Layer 12 of a small transformer language model trained on English Wikipedia (15 layers, counted from 0, width 128).
A neuron's activation on a vector x is GELU(weights . x + bias), where the dot is the dot product.

Input weights of the MLP neurons that the questions are about. A number n stands for (n - 500) times 0.0015.
n2 (bias -0.053): 289 355 433 376 613 417 373 463 426 396 550 611 636 526 450 499 392 604 599 582 556 408 448 480 400 594 514 695 576 612 668 555 378 245 416 266 591 463 348 268 618 279 555 468 411 443 311 383 432 347 463 526 289 481 614 577 463 444 491 375 464 419 493 447 585 193 391 592 438 682 541 508 351 382 592 509 620 500 469 391 545 346 335 417 486 577 470 605 617 570 435 631 699 372 527 568 565 519 574 440 481 656 532 536 475 549 393 545 417 699 411 388 585 277 426 487 693 672 530 518 481 531 554 273 469 727 665 459
n81 (bias -0.040): 489 548 697 438 372 456 502 480 424 775 420 598 538 665 406 583 433 525 437 444 509 424 523 556 585 434 511 438 572 524 434 293 340 403 518 460 383 381 443 633 556 656 524 611 628 277 400 514 502 593 652 590 453 425 470 727 496 491 733 551 272 322 351 852 673 535 441 775 522 386 367 327 480 389 394 468 545 527 463 483 481 402 578 413 462 671 447 366 601 451 544 451 559 489 628 267 473 628 647 491 640 668 504 525 332 447 342 422 434 514 388 389 477 480 543 393 415 789 513 451 286 610 783 350 539 520 508 493
n175 (bias -0.099): 413 507 553 648 460 524 455 647 569 441 667 372 811 600 646 424 366 485 520 447 645 491 615 526 496 402 467 589 465 898 526 440 402 401 395 206 541 482 375 733 401 517 398 426 401 630 267 148 500 440 555 671 648 247 568 626 503 418 612 216 246 375 589 541 437 445 647 486 448 379 423 453 396 350 732 496 762 595 501 470 312 474 410 470 432 598 531 424 585 468 642 446 350 535 389 467 485 512 628 661 576 427 352 697 652 352 663 429 586 437 315 285 521 567 431 473 417 654 569 376 581 465 433 246 441 658 408 544
n360 (bias -0.041): 535 669 464 531 552 419 411 609 636 488 529 486 510 706 468 371 595 379 475 689 380 354 537 523 439 508 507 514 549 476 404 546 350 383 534 638 505 429 521 288 246 626 408 553 567 458 335 562 521 472 319 472 479 614 266 519 569 443 557 279 691 404 408 559 682 440 481 272 490 623 494 381 467 690 483 445 572 526 450 359 445 611 592 504 583 567 641 527 573 558 468 393 656 715 554 381 714 556 446 508 482 365 382 663 613 606 624 453 418 525 421 539 460 446 360 359 502 355 652 518 411 414 745 383 599 512 503 747
n372 (bias -0.069): 501 299 672 578 438 630 332 450 480 499 468 411 501 501 527 452 438 423 573 544 528 440 371 392 495 583 598 643 571 572 736 554 414 424 643 277 637 546 412 491 353 476 544 571 372 452 685 458 347 501 669 406 501 706 410 466 493 515 299 473 652 639 569 448 249 551 540 596 762 431 371 536 551 571 420 404 534 397 629 398 592 575 519 595 428 473 630 602 857 551 384 424 529 747 496 678 674 516 331 410 455 591 594 500 444 331 434 438 396 423 534 378 476 502 275 238 577 521 510 497 273 528 521 407 547 632 635 506
n375 (bias -0.070): 335 597 635 576 626 701 434 502 442 39 607 680 622 443 780 420 617 445 499 404 589 640 501 448 543 622 491 681 462 489 841 790 579 483 751 339 491 472 511 421 407 466 549 431 519 523 566 598 384 532 529 523 557 445 355 374 454 510 409 614 543 486 339 634 566 706 299 372 518 331 544 361 411 583 671 503 514 267 587 324 429 429 374 418 539 351 449 553 614 743 324 536 512 633 662 292 327 596 551 398 593 593 161 431 424 537 487 635 512 443 532 392 402 610 611 305 402 581 557 550 518 499 577 550 543 383 565 481
n382 (bias -0.098): 537 398 468 386 549 463 426 497 453 691 552 616 559 565 553 505 428 686 557 454 273 599 490 387 591 591 220 589 398 439 658 516 587 551 616 436 594 557 540 618 416 497 672 342 445 470 418 576 377 509 487 609 301 587 644 747 329 540 499 509 741 242 359 673 497 477 409 596 482 427 377 340 484 472 567 509 574 637 363 597 431 368 411 593 491 539 456 377 449 486 633 394 319 437 374 535 306 704 333 707 419 740 365 610 676 492 651 764 511 312 620 559 432 279 506 348 707 506 518 521 502 297 671 258 515 194 485 387

Each question shows a token from some text and the vector x that enters the MLP there. A number n stands for (n - 500) times 0.012.

"ow": 671 414 520 478 456 563 465 403 440 593 546 422 412 560 446 471 730 606 391 540 301 623 515 364 598 514 632 543 429 501 385 508 458 656 573 659 505 543 463 451 575 591 611 534 408 372 592 527 467 431 489 503 603 543 518 548 321 499 434 465 494 564 534 504 664 597 390 435 587 518 410 487 403 408 562 621 381 558 567 508 508 460 657 488 569 529 282 544 415 445 586 597 504 429 464 618 440 273 460 535 384 386 458 291 641 544 533 528 491 503 503 637 534 441 529 626 504 403 589 644 448 505 308 396 510 543 458 455
Which of these neurons fires most? n382

"ed": 431 510 485 428 485 621 489 486 605 581 442 449 508 505 468 719 416 530 483 508 510 403 537 516 768 456 688 456 539 420 488 498 412 478 503 441 571 430 586 458 505 504 535 516 542 448 512 473 557 464 498 424 430 544 602 495 537 532 489 521 497 498 475 466 494 515 498 529 471 557 511 525 580 473 536 449 557 604 436 472 526 504 454 532 434 454 518 611 504 577 485 507 504 493 418 524 557 153 471 491 528 553 514 481 429 477 488 541 411 545 542 678 257 559 505 420 428 513 530 561 481 485 544 498 544 472 517 461
The three highest activations, in order: n372, n81, n2

"et": 521 452 456 432 505 569 510 349 558 493 500 586 417 693 338 637 570 628 565 524 508 494 407 692 537 581 667 421 499 497 407 542 472 507 609 608 479 430 580 533 707 466 293 572 576 534 437 513 507 413 655 611 492 362 536 506 554 547 364 439 506 526 387 436 650 502 529 443 627 540 483 532 480 405 413 522 506 500 574 541 612 502 479 448 494 535 575 481 504 534 290 368 628 374 390 362 384 259 575 279 578 577 496 420 695 537 498 453 514 596 574 636 345 390 451 447 545 453 493 577 455 474 471 444 609 456 435 543
Which two neurons fire most, strongest first? n81, n2

"ers": 512 562 444 468 475 413 584 472 553 552 441 546 436 332 552 641 517 532 427 531 404 505 466 647 752 581 580 486 604 422 552 637 553 520 395 621 519 421 431 457 658 482 372 507 517 359 510 510 529 402 588 487 412 479 504 442 515 434 495 414 568 487 505 441 426 544 506 429 411 529 503 557 452 536 550 563 553 501 534 628 695 358 497 503 400 369 387 542 632 500 279 536 550 473 443 460 441 232 448 325 425 556 617 427 568 624 473 465 582 645 503 607 392 476 482 717 619 654 442 524 647 482 417 427 553 514 496 526
Which of these neurons fires most? n2

".": 463 410 513 493 505 533 562 427 496 533 554 592 517 519 590 515 449 514 442 394 491 541 479 443 771 404 507 489 548 476 538 587 406 446 521 376 501 421 485 463 506 484 522 526 637 477 531 517 545 491 504 476 467 536 476 520 543 524 516 461 451 485 476 379 581 567 479 477 481 526 432 434 593 514 547 540 530 549 455 463 521 500 592 530 508 503 545 548 478 537 569 650 507 496 446 447 521 147 512 473 511 510 548 401 553 515 539 539 538 553 515 710 381 425 483 424 395 538 592 454 536 487 544 595 476 452 492 457
Which two neurons fire most, strongest first? n375, n81

"ear": 334 324 682 431 369 412 429 447 739 531 347 517 572 345 440 731 537 556 240 427 517 570 356 707 599 387 610 547 523 570 477 533 574 464 465 391 334 551 441 586 438 605 465 487 449 455 556 414 518 528 486 606 460 414 778 589 484 573 493 572 503 770 447 528 412 623 630 578 477 596 526 487 573 399 436 374 413 518 481 520 545 435 337 568 371 391 515 540 611 359 502 475 620 549 510 431 428 328 461 430 528 454 559 393 450 548 611 431 530 515 630 564 336 592 345 549 396 473 407 578 598 542 595 550 576 486 530 509
Which neuron fires most, and how strongly? n372, at about 1.6

"in": 618 605 566 495 464 576 491 567 576 516 436 641 565 454 450 411 648 448 429 636 522 590 591 440 586 401 391 457 512 528 391 432 533 384 466 402 449 440 402 376 370 502 409 455 448 592 428 572 608 449 619 475 462 422 653 490 600 466 467 650 482 606 531 496 545 300 573 481 628 408 408 448 559 420 383 454 395 552 404 532 480 565 384 453 562 452 573 497 641 489 513 591 553 461 419 530 546 245 527 473 626 537 475 359 514 395 510 367 549 557 494 649 374 563 403 462 528 523 550 412 672 428 514 605 524 691 598 586
The three highest activations, in order: n175, n360, n372

"am": 647 367 548 453 581 476 479 436 545 570 379 449 558 356 566 637 561 450 412 608 677 620 503 402 641 458 392 501 554 471 502 705 595 529 552 462 464 464 416 508 602 465 502 376 440 586 454 442 567 431 585 572 671 442 690 566 453 545 514 537 523 589 335 504 535 614 633 418 568 562 428 508 756 487 521 500 530 412 493 496 340 621 507 464 450 546 509 574 474 455 354 567 488 339 375 469 480 230 457 379 565 383 526 495 543 537 631 544 513 657 425 404 423 597 453 528 417 639 403 502 343 340 486 533 488 512 553 476
Which of these neurons fires most? n175

"ar": 608 609 503 383 558 350 527 389 413 593 483 636 506 343 519 601 562 478 424 529 264 503 609 658 378 439 528 508 565 543 513 399 450 620 594 597 414 443 481 516 505 564 514 533 572 441 418 462 468 345 561 541 686 448 602 493 431 557 350 650 523 653 431 538 492 599 583 490 563 359 368 532 436 373 495 480 352 589 476 511 545 520 597 388 540 469 513 501 387 582 563 381 542 504 616 481 661 282 550 466 436 465 576 548 503 345 377 490 505 583 500 712 412 695 509 408 505 501 395 372 495 427 528 600 486 502 505 620
Which of these neurons fires most? n81

" the": 541 469 531 481 539 663 561 450 565 511 473 551 520 500 526 524 490 505 449 437 522 492 488 524 608 367 626 440 579 417 517 589 440 451 554 433 478 432 541 563 553 505 487 530 568 506 499 516 489 479 516 472 423 529 479 529 549 493 491 534 472 532 549 466 495 562 432 523 497 473 478 455 600 542 535 493 574 549 402 518 475 475 622 568 397 482 541 654 508 493 525 503 491 500 501 515 501 138 537 468 529 500 546 386 487 529 553 553 485 578 535 644 166 534 450 491 412 502 490 548 514 564 514 499 369 411 530 485
Which neuron fires most, and how strongly? n375, at about 0.38